Layer 5 of a small transformer language model trained on English Wikipedia (11 layers, counted from 0, width 96).
A neuron adds its activation times its output weights to the MLP's output. To switch it off is to set its activation to zero at one token and run the rest of the model.

Output weights of the MLP neurons that the questions are about. A number n stands for n times 0.0011.
n4: -35 11 4 -11 -28 -32 -72 -50 87 43 -14 49 15 18 24 -41 7 17 9 -17 27 29 -10 16 32 -17 12 -5 -36 16 -5 40 -59 24 33 5 1 -3 51 77 -22 17 -59 -35 19 4 -26 -19 59 -4 51 16 10 -23 -26 -7 33 15 -17 -60 26 1 -54 12 -38 -2 64 35 -28 33 -7 -30 23 -8 7 -17 -13 -29 -28 -79 -41 3 2 -9 10 7 -10 0 -22 -1 24 57 -58 -33 10 26
n20: -28 -4 -7 2 15 9 -6 31 -37 -17 36 -25 -11 10 -25 -73 -45 -24 -16 -21 8 14 11 10 -43 2 26 -4 -16 -11 20 -15 32 -10 -12 -15 -17 7 29 -23 -56 9 25 43 -1 -66 7 -20 11 -19 -18 -14 20 -18 26 2 27 37 16 -4 17 -12 -8 -37 25 -46 -3 51 2 0 -3 26 -1 -28 43 -64 36 -16 81 -16 28 -42 36 58 -16 9 -31 64 26 -29 21 34 40 19 -1 -4
n31: 14 -2 -2 21 -29 20 -31 15 48 -14 14 -43 -50 3 24 -13 -26 24 35 -8 0 -6 -5 -11 23 2 -56 -27 -43 13 16 -32 -51 -47 -26 25 35 18 -2 4 -20 32 8 31 0 -51 34 66 -26 26 5 -34 -34 -57 3 -6 21 7 1 24 17 27 9 31 4 -3 30 7 -27 14 6 -2 -3 -9 3 -10 10 68 8 -12 12 32 71 -37 -55 7 -18 -29 -13 -1 29 -4 44 -55 14 9
n53: 30 40 20 -65 -10 -39 48 8 28 33 -2 -27 -50 -1 -25 -47 31 19 13 -12 -21 -17 57 29 5 -25 11 -23 8 -5 29 63 -49 -24 18 -26 23 43 -18 -56 29 6 -60 45 -35 6 -33 -22 -33 -8 3 -65 15 -18 12 -33 -1 27 35 42 -13 -24 0 -32 28 -12 -19 5 -12 -21 22 -2 4 -17 29 -27 23 0 14 -4 -26 -8 45 -44 22 42 28 2 -43 7 32 17 24 10 65 8
n60: -23 -10 25 -43 64 32 16 11 -18 7 -15 22 -12 60 21 10 1 43 3 30 29 53 -30 -18 58 3 -10 -10 -13 -14 -24 -36 -41 -1 39 -1 -44 -18 61 -61 4 -9 -26 17 36 -22 -47 -40 9 37 38 -13 -16 -4 24 -25 -14 -25 12 -11 10 25 -10 -35 13 -7 16 27 -3 37 -5 11 17 29 14 1 -57 11 19 -65 6 -3 26 -30 -32 16 5 -12 0 -10 -27 -11 7 -34 27 -13
n104: 19 21 -11 17 53 -19 -23 -8 -46 5 -12 -40 -5 -5 27 35 -29 74 -10 32 -32 17 34 -57 6 6 -2 -10 -8 3 -45 -11 20 12 22 -6 -40 46 19 9 -7 -2 -51 27 -9 15 40 12 10 10 -10 35 53 13 36 14 46 23 -47 -33 -16 -10 22 -38 -39 46 -11 3 4 18 -14 17 -24 -51 22 27 60 -29 -17 21 24 -47 -10 -46 15 -24 -65 -4 18 40 -29 44 -22 -16 4 -22
n137: 31 49 60 43 13 -33 3 56 -45 -2 16 12 19 -15 -25 11 8 -41 -40 -4 22 25 12 -40 1 -1 -42 -58 22 -29 1 39 -4 15 -35 1 -7 -5 -10 -7 23 -33 -16 7 -12 49 -37 -24 -7 -11 -17 -61 7 -1 9 -66 17 36 43 -21 13 -19 -24 32 48 40 -14 9 -94 32 24 -33 9 19 29 -8 -3 -51 20 -7 16 33 46 3 -28 30 -3 4 -51 3 4 30 -42 53 34 -2
n149: -41 29 -19 30 -4 -38 34 20 -14 59 -55 -42 14 39 -35 -2 46 16 -3 17 -71 -3 21 22 17 -9 -2 -49 29 -9 -5 -2 1 -26 48 46 35 48 -29 40 39 0 -29 30 -40 13 -48 13 -5 31 -21 23 -13 -54 -50 42 0 10 10 -30 -32 -19 -2 -25 -21 -12 -12 1 -56 -2 -37 -8 -10 38 -16 -14 46 25 6 8 -6 3 57 56 71 -40 5 -13 -45 -3 1 35 -1 -37 -34 2
n163: 2 37 3 4 16 23 -16 -9 23 -53 20 -52 -33 -24 7 -8 -2 22 8 26 50 14 -38 -3 4 37 20 16 15 -14 29 56 65 -49 58 34 -16 21 -60 -32 -26 -13 -18 -24 23 -21 14 29 -4 4 27 -55 -29 22 17 -19 61 19 -25 2 73 13 -23 -16 -30 27 6 -29 -41 -2 -31 18 27 16 11 -29 12 -35 32 -24 -44 2 30 36 -16 -33 14 -30 -48 -2 -7 18 -22 -48 5 -26
n200: 17 -34 -10 59 13 -2 19 7 20 32 20 -44 -28 -36 8 -26 -36 8 -48 26 25 -11 13 9 -7 16 -51 15 -47 8 25 25 11 -7 -22 -19 -51 20 2 -57 15 12 1 -40 -51 -6 16 35 -35 30 39 -30 15 10 -30 -17 52 3 21 74 8 -2 -1 -28 0 4 -27 36 -36 22 3 2 -23 27 3 -27 -8 -6 -52 48 -26 18 15 24 -79 55 16 -38 12 -30 -3 41 -16 34 14 38
n210: 41 1 37 -14 -35 57 27 -2 7 28 38 8 -39 -23 -2 39 -7 28 -32 32 -61 17 -49 -27 23 -59 0 -5 15 -16 0 1 7 -13 31 -1 44 2 -13 19 26 -28 -9 27 -14 -6 -37 10 -23 -13 -20 -23 -67 -15 -9 -5 -23 -23 -8 -41 -9 -14 8 -33 0 -3 42 15 -13 11 67 -2 3 -3 -25 -5 -29 1 83 -20 15 -22 41 39 4 -4 60 -51 1 30 -10 8 21 -17 47 2
n235: -18 40 15 -18 -6 37 16 -32 4 -39 -17 -30 -9 -40 60 23 9 70 -2 5 40 -49 -33 2 22 -37 33 46 3 16 5 26 -4 44 -24 -1 -28 -29 9 32 15 2 17 -38 11 -30 59 1 4 -13 13 9 2 28 -26 -65 19 -7 -14 -16 -37 -24 43 8 -20 57 18 19 27 -27 16 -72 -15 -10 -3 -14 -40 -49 -33 -39 30 48 12 -59 17 0 -6 36 15 -5 -21 22 -1 -42 -19 -3
n284: 6 -12 -50 8 -10 7 38 13 -16 3 19 10 -7 43 -42 -44 23 21 23 53 55 30 -15 49 3 32 55 -3 1 -13 -26 1 25 -33 26 8 15 -62 21 -47 13 -7 -38 -48 17 19 -35 13 -1 -13 -41 12 12 -5 -22 -6 -25 6 -40 39 -5 9 41 -14 -36 45 5 -10 -22 -2 -21 -35 36 2 -12 -9 -25 26 -9 10 -12 23 14 1 5 1 12 -24 15 -9 24 -50 42 -22 -43 -18
n318: -26 -13 -3 -79 9 3 -19 52 51 4 -34 -38 -12 -7 28 5 34 -4 -25 -27 -20 1 64 23 -18 0 17 48 -31 -19 34 38 29 -7 13 -35 -16 -20 56 12 30 7 19 -5 -48 -44 31 4 7 -40 7 82 33 22 3 18 -47 12 35 9 -13 16 -75 12 43 1 7 -7 36 9 -24 -44 12 6 -6 -90 3 -6 -13 -22 8 -45 -25 -1 11 29 -29 45 -6 -17 -20 4 -15 5 25 28
n338: -42 -34 -19 23 24 -8 29 -2 7 11 -18 -9 55 5 -26 30 -19 10 10 8 22 -30 55 -10 15 25 21 -27 7 22 -10 19 14 6 29 -7 -27 1 -10 -41 -3 32 33 -17 -7 21 -26 14 -32 9 53 -8 -38 -46 -4 -5 42 11 2 9 -36 34 -41 -37 -22 -49 13 11 -29 29 -4 -18 -15 19 -18 64 22 9 38 -25 -21 2 -37 -4 -1 -28 3 4 29 -23 -54 -3 -16 42 29 -7
n351: -21 -23 -18 -41 4 9 8 -18 21 -52 -22 16 19 -37 -17 -5 3 8 70 1 -31 -17 -41 -31 22 28 -28 -55 -10 13 -1 -55 41 9 -44 -73 -13 33 18 19 -64 -2 26 -20 -7 -18 15 48 -40 16 14 39 -2 25 -5 -11 9 -48 -12 53 -3 61 24 -23 24 -34 -49 19 69 36 3 -19 41 -15 9 14 -35 42 -46 24 -15 9 -1 69 -25 9 22 -52 11 5 12 3 -21 27 -14 20

Each question names a token from some text and the token that comes next. It shows the activations a of the neurons there, in the order above. A number n stands for n times 0.11.

Then comes g, the gradient of the next token's log-probability with respect to the MLP's output, scaled to length 1. A neuron's effect is roughly proportional to its activation times (output weights . g). A number n stands for n times 0.0038.

" |", then " Th"
a: 0 3 -5 0 0 0 0 0 0 0 3 0 0 -33 -1 0
g: -7 -6 19 -28 39 15 5 -46 51 -19 15 7 -40 23 -37 -38 55 -37 -48 19 -8 27 47 63 -19 26 6 -3 -16 -2 18 0 -5 41 -17 -30 -31 47 -17 16 7 18 -23 -9 15 17 7 -2 -25 -62 -5 11 -24 -2 -12 -22 17 -7 5 12 33 8 0 -5 3 -46 50 -1 -3 3 -10 -53 25 -31 -5 15 11 -26 24 1 12 -26 21 -26 56 25 0 -28 -46 -8 48 20 -34 -26 -10 26
Which neuron, switched off, raises the next token's probability most? n318

" |", then " C"
a: 0 0 -9 0 0 0 0 0 0 0 0 0 0 -32 -1 -38
g: -11 7 20 20 23 -20 21 16 -13 -34 -17 0 23 24 -30 -19 -9 3 -18 -50 -1 4 41 -23 -14 61 -2 -5 -7 -3 -22 -3 12 23 -4 -11 -27 -33 11 -1 -26 -32 8 -61 -5 68 -1 20 -43 26 -3 -22 -9 32 -26 8 11 -47 27 30 -57 -29 -2 15 59 -19 -28 -14 8 42 -4 40 -11 29 8 17 -25 18 41 41 -48 27 -36 -5 -4 20 61 -32 14 -11 5 -38 -7 15 32 -6
Switching off which neuron hurts the next token most? n318

" S", then "inn"
a: 0 8 0 -1 0 0 1 0 9 0 0 6 4 0 0 0
g: 8 7 -18 -37 -1 40 -2 11 -4 5 37 -20 22 11 7 -1 -11 -77 -4 25 30 27 7 8 -15 44 -4 35 9 49 -1 8 -10 -50 -53 46 -16 23 -29 -25 35 -8 2 9 -31 17 34 11 -3 -9 68 -8 -22 -1 -1 -1 -19 -56 7 -31 -19 10 -21 -14 3 2 53 -29 -9 8 22 -14 -15 36 38 -35 10 -2 3 6 -77 -25 -14 3 -21 -42 25 -8 -10 53 22 38 -10 -17 2 -24
Switching off which neuron hurts the next token most? n163

"ud", then "re"
a: 1 0 0 3 -18 0 2 0 -1 0 0 0 0 0 0 0
g: -10 6 -13 -14 18 -7 4 11 -1 14 17 3 11 -34 -10 -15 -7 -20 56 9 2 -33 -22 -3 -6 -25 -8 -1 4 36 -13 -16 -1 42 -46 -41 -22 22 49 1 -10 55 -46 -14 11 26 23 15 27 -13 17 14 16 26 9 0 28 0 -32 22 15 11 -11 -48 25 41 -30 -43 3 -23 35 -27 12 0 6 -24 14 40 25 62 9 -1 -19 -18 -8 -55 1 2 57 5 5 -71 -38 -3 -80 19
Switching off which neuron hurts the next token most? n60

" |", then " "
a: 0 -5 -7 0 0 0 0 -3 0 0 0 0 -8 -3 0 -34
g: 16 -9 -16 -24 22 74 23 12 -11 56 -3 -8 -46 4 -11 -2 -12 24 30 11 6 14 14 -43 27 -6 -41 18 15 -28 -16 12 -36 -24 -9 11 30 10 -3 -6 29 13 -4 35 34 -11 11 -36 34 -36 65 36 19 -34 -9 7 -25 8 3 -7 12 32 -39 -10 -53 21 -61 -5 -29 10 -31 -17 -19 -24 8 -28 -29 13 9 -17 82 7 40 35 -24 -24 -25 19 -20 -10 -38 8 6 -1 -7 4
Switching off which neuron hurts the next token most? n351

"L", then "P"
a: -14 2 -1 0 0 13 0 0 0 0 0 0 0 0 0 0
g: 56 -17 -43 -49 -26 5 -11 -5 -27 46 -21 4 0 0 7 1 -8 21 32 3 24 36 -9 -11 -49 -5 -29 0 20 41 31 24 19 7 62 17 7 -5 -50 -42 63 -21 38 -31 29 -44 -24 -31 10 54 34 -8 -36 -20 6 9 23 -22 6 25 7 8 -9 -19 -19 -15 40 9 8 0 -5 -21 32 -7 -48 11 -12 26 5 -25 10 -56 4 21 36 -10 4 -15 46 5 -10 -18 -14 -38 -18 -33
Which neuron, switched off, raises the next token's probability most? n104

"or", then "/"
a: 0 0 -11 0 0 0 0 0 0 -2 0 0 0 0 10 0
g: 19 -30 -51 -9 11 22 -8 -40 -1 47 -53 -12 32 3 7 36 24 62 3 -20 -17 -2 20 42 -21 -37 40 23 -53 51 2 -15 15 25 11 -16 4 -3 21 -33 24 -68 9 -17 37 -61 -17 11 13 21 4 4 5 -10 9 7 -28 -1 -23 18 -5 -2 22 -15 -36 21 34 23 39 -58 18 -34 -6 -76 11 -9 9 -12 20 9 28 -4 14 15 -15 4 6 29 -38 -31 8 2 4 5 0 -12
Switching off which neuron hurts the next token most? n31

" |", then " 12"
a: 0 -3 0 0 0 2 0 0 0 0 4 0 0 0 0 -27
g: 14 -36 -15 32 -9 48 -36 -5 -1 -13 39 -40 -22 0 -10 -17 -17 0 -32 -8 -19 41 -31 -22 9 1 2 -9 27 6 -8 -25 -16 14 13 3 6 -21 29 57 -23 20 -22 -5 -17 -5 61 25 -2 10 0 -26 47 15 44 -13 40 43 -33 -8 23 3 22 -7 8 14 12 -48 -34 45 40 -24 43 9 8 -20 -1 -8 -48 -2 -39 -24 -28 22 -13 62 -37 -40 33 -19 -10 5 -50 -10 -14 47
Which neuron, switched off, raises the next token's probability most? n351

"n", then "a"
a: 0 0 -16 0 0 0 0 0 0 0 11 0 0 -4 -15 0
g: -31 -36 -14 -15 -20 -5 -61 17 -21 24 39 28 -26 -31 5 -18 40 -17 19 48 11 -9 2 -7 -43 -45 44 17 24 14 26 -20 21 -28 -28 -60 35 4 8 -3 -3 7 -3 -53 2 -29 30 32 65 -7 6 -27 22 -21 5 16 -6 5 0 -33 -20 36 26 18 15 -15 -12 47 2 -30 -32 3 -20 -14 -8 1 46 56 15 64 -11 -35 -43 -27 17 0 10 2 -3 27 19 -10 -9 0 14 -25
Switching off which neuron hurts the next token most? n338

" c", then "y"
a: 0 0 0 -6 -4 0 0 0 0 0 -36 0 0 0 0 0
g: -23 24 -4 8 -59 -7 -17 -21 -28 -2 -24 28 -24 -30 -9 -23 32 22 18 -30 64 -36 9 43 -21 -10 19 4 58 -17 -26 22 -6 12 17 -18 -38 37 -7 10 -21 -17 60 -46 11 20 34 -11 -35 26 -5 4 2 -57 41 17 28 -24 -29 1 5 20 63 39 44 -2 -3 10 -24 25 11 -8 4 -39 10 -28 -9 -25 20 -20 13 4 -17 -17 -3 -41 -46 18 -25 -12 34 38 -5 6 27 -17
Switching off which neuron hurts the next token most? n210

" P", then "R"
a: 0 0 0 0 -1 0 0 0 0 0 0 0 18 0 0 0
g: 54 -41 0 -10 -17 8 53 35 -11 -2 -6 -18 -24 0 -9 -4 -38 0 -1 -8 36 -3 6 4 14 29 30 29 -8 27 -14 30 7 20 47 32 -45 -8 -52 -59 12 -39 -17 7 6 -39 -20 -33 -12 1 35 -27 1 16 0 -58 -13 -1 -32 10 1 -6 41 40 -40 24 -23 15 22 14 5 -30 14 -24 18 40 -6 5 -18 -46 -3 -36 31 24 -18 -25 -34 -13 23 35 18 -23 -6 71 -6 36
Switching off which neuron hurts the next token most? n284

"c", then "C"
a: 0 0 46 -8 -9 0 0 0 0 0 0 0 4 0 0 0
g: 43 -40 -9 17 -7 42 14 21 -33 18 -1 -16 -9 -22 -35 1 -4 16 2 21 -3 49 18 -33 40 -57 -57 -12 -2 -34 -9 12 31 -3 -15 -6 5 -11 19 17 -58 -8 -8 -66 14 -9 57 3 5 33 -7 -37 -4 -47 -1 75 18 -20 53 32 -9 1 -35 9 18 -11 8 24 25 -25 14 10 -12 21 44 -15 -4 6 -15 4 -19 8 8 4 -41 -40 36 17 2 -26 -1 36 4 22 -44 -18
Switching off which neuron hurts the next token most? n31

"a", then " S"
a: 0 0 0 0 0 11 0 0 0 0 0 0 0 -11 4 0
g: -16 -7 36 46 -43 -28 -2 -2 49 -43 -9 -22 16 35 -23 8 -4 -60 -87 -5 5 -60 -9 2 29 -13 38 -4 19 -6 5 3 -12 5 12 34 38 41 -51 -14 24 25 35 -49 -17 55 -7 36 -16 -32 39 -14 22 57 -2 33 4 -38 -13 7 -32 -1 -2 -32 12 -13 14 -3 -18 2 -10 -10 26 -11 -16 45 12 -11 22 -18 -15 -17 2 29 16 17 0 -4 4 -31 -1 -20 -9 -7 -2 30
Which neuron, switched off, raises the next token's probability most? n104

"\n", then "\n"
a: 0 0 0 0 0 30 0 0 0 0 0 0 0 3 -1 0
g: 0 26 30 13 42 3 11 -5 -46 33 -7 1 -20 -27 -3 -9 0 -38 -36 -20 36 -2 39 -14 -5 48 20 43 -34 -16 1 -33 -2 -23 -34 8 13 -5 16 12 37 -4 -44 -12 -37 -1 -37 36 26 -30 49 23 -35 -10 7 -20 39 -22 52 -29 -22 -72 0 -36 -28 22 51 25 -29 -27 -40 22 -11 2 0 39 4 26 24 -9 -13 10 5 5 3 -21 -6 69 -12 6 10 29 -3 17 -10 -30
Switching off which neuron hurts the next token most? n104

" |", then " 3"
a: 3 7 -4 0 0 0 0 0 0 0 0 0 0 -48 2 0
g: 30 -25 -32 30 10 27 34 1 -1 -43 -20 -40 -48 10 -45 7 54 15 -2 19 -38 28 8 2 45 0 -13 -29 -4 8 25 9 15 -5 -17 -24 -11 10 14 -16 -16 45 -11 8 23 2 -1 17 -21 -5 -17 -34 -71 -32 31 -15 12 18 -38 -51 13 -26 39 -18 -19 32 23 -36 -22 30 -8 -33 51 -6 14 32 3 13 -43 -1 53 7 17 -32 19 52 24 10 19 4 21 -31 -48 22 5 -14
Switching off which neuron hurts the next token most? n318

"==", then "D"
a: 17 0 0 0 0 0 25 -14 1 5 0 0 0 0 0 0
g: 5 9 23 -22 21 -1 -3 44 7 -17 -6 -3 3 2 3 4 -33 -28 9 -13 -3 9 -41 10 -38 -37 6 54 -6 15 -21 38 -1 -18 -14 -19 48 7 -3 15 18 20 -7 -46 -26 -33 33 49 46 3 -4 -1 -40 -7 -20 -44 -64 -15 -38 28 8 49 36 -14 4 -5 -88 12 58 30 34 4 23 -30 -13 8 4 15 -15 58 2 -3 18 4 -22 -39 -1 -10 23 -29 14 -14 15 -15 37 -15
Switching off which neuron hurts the next token most? n149

"i", then "ec"
a: 0 0 0 0 1 0 0 0 0 19 0 7 0 0 0 0
g: 5 15 -47 -39 -22 2 -28 16 19 -5 -9 28 -43 12 10 -18 48 3 -8 -44 -2 29 -16 -1 -2 -45 18 -12 4 31 -22 -7 -15 11 20 37 27 -2 -11 -1 -18 7 -42 44 5 59 6 -13 -6 -27 -15 -51 25 -3 9 43 -21 -45 34 -23 21 41 2 23 -15 -18 51 25 65 -25 -63 51 3 -16 -30 -2 -9 -11 6 -30 17 29 19 -1 -39 0 26 -24 -16 -10 23 -3 -16 48 15 -38
Which neuron, switched off, raises the next token's probability most? n200

"or", then " F"
a: 0 0 -2 0 0 0 0 0 0 -2 0 -8 0 0 11 0
g: -22 -2 9 1 40 -20 9 11 -12 -39 -42 31 14 -1 -25 -19 20 2 -9 12 20 -2 -2 -5 -50 -35 68 1 48 26 5 43 -17 -24 -26 -29 39 16 -4 6 -34 -6 -21 -59 -4 24 7 35 -14 27 -12 -33 -13 3 -18 14 -2 28 -2 -2 21 -34 54 -10 -1 -23 15 38 -21 -9 -7 52 -33 35 9 23 17 -26 40 37 -24 -16 -19 -61 5 24 17 18 -2 -84 7 -17 25 -20 1 14
Switching off which neuron hurts the next token most? n338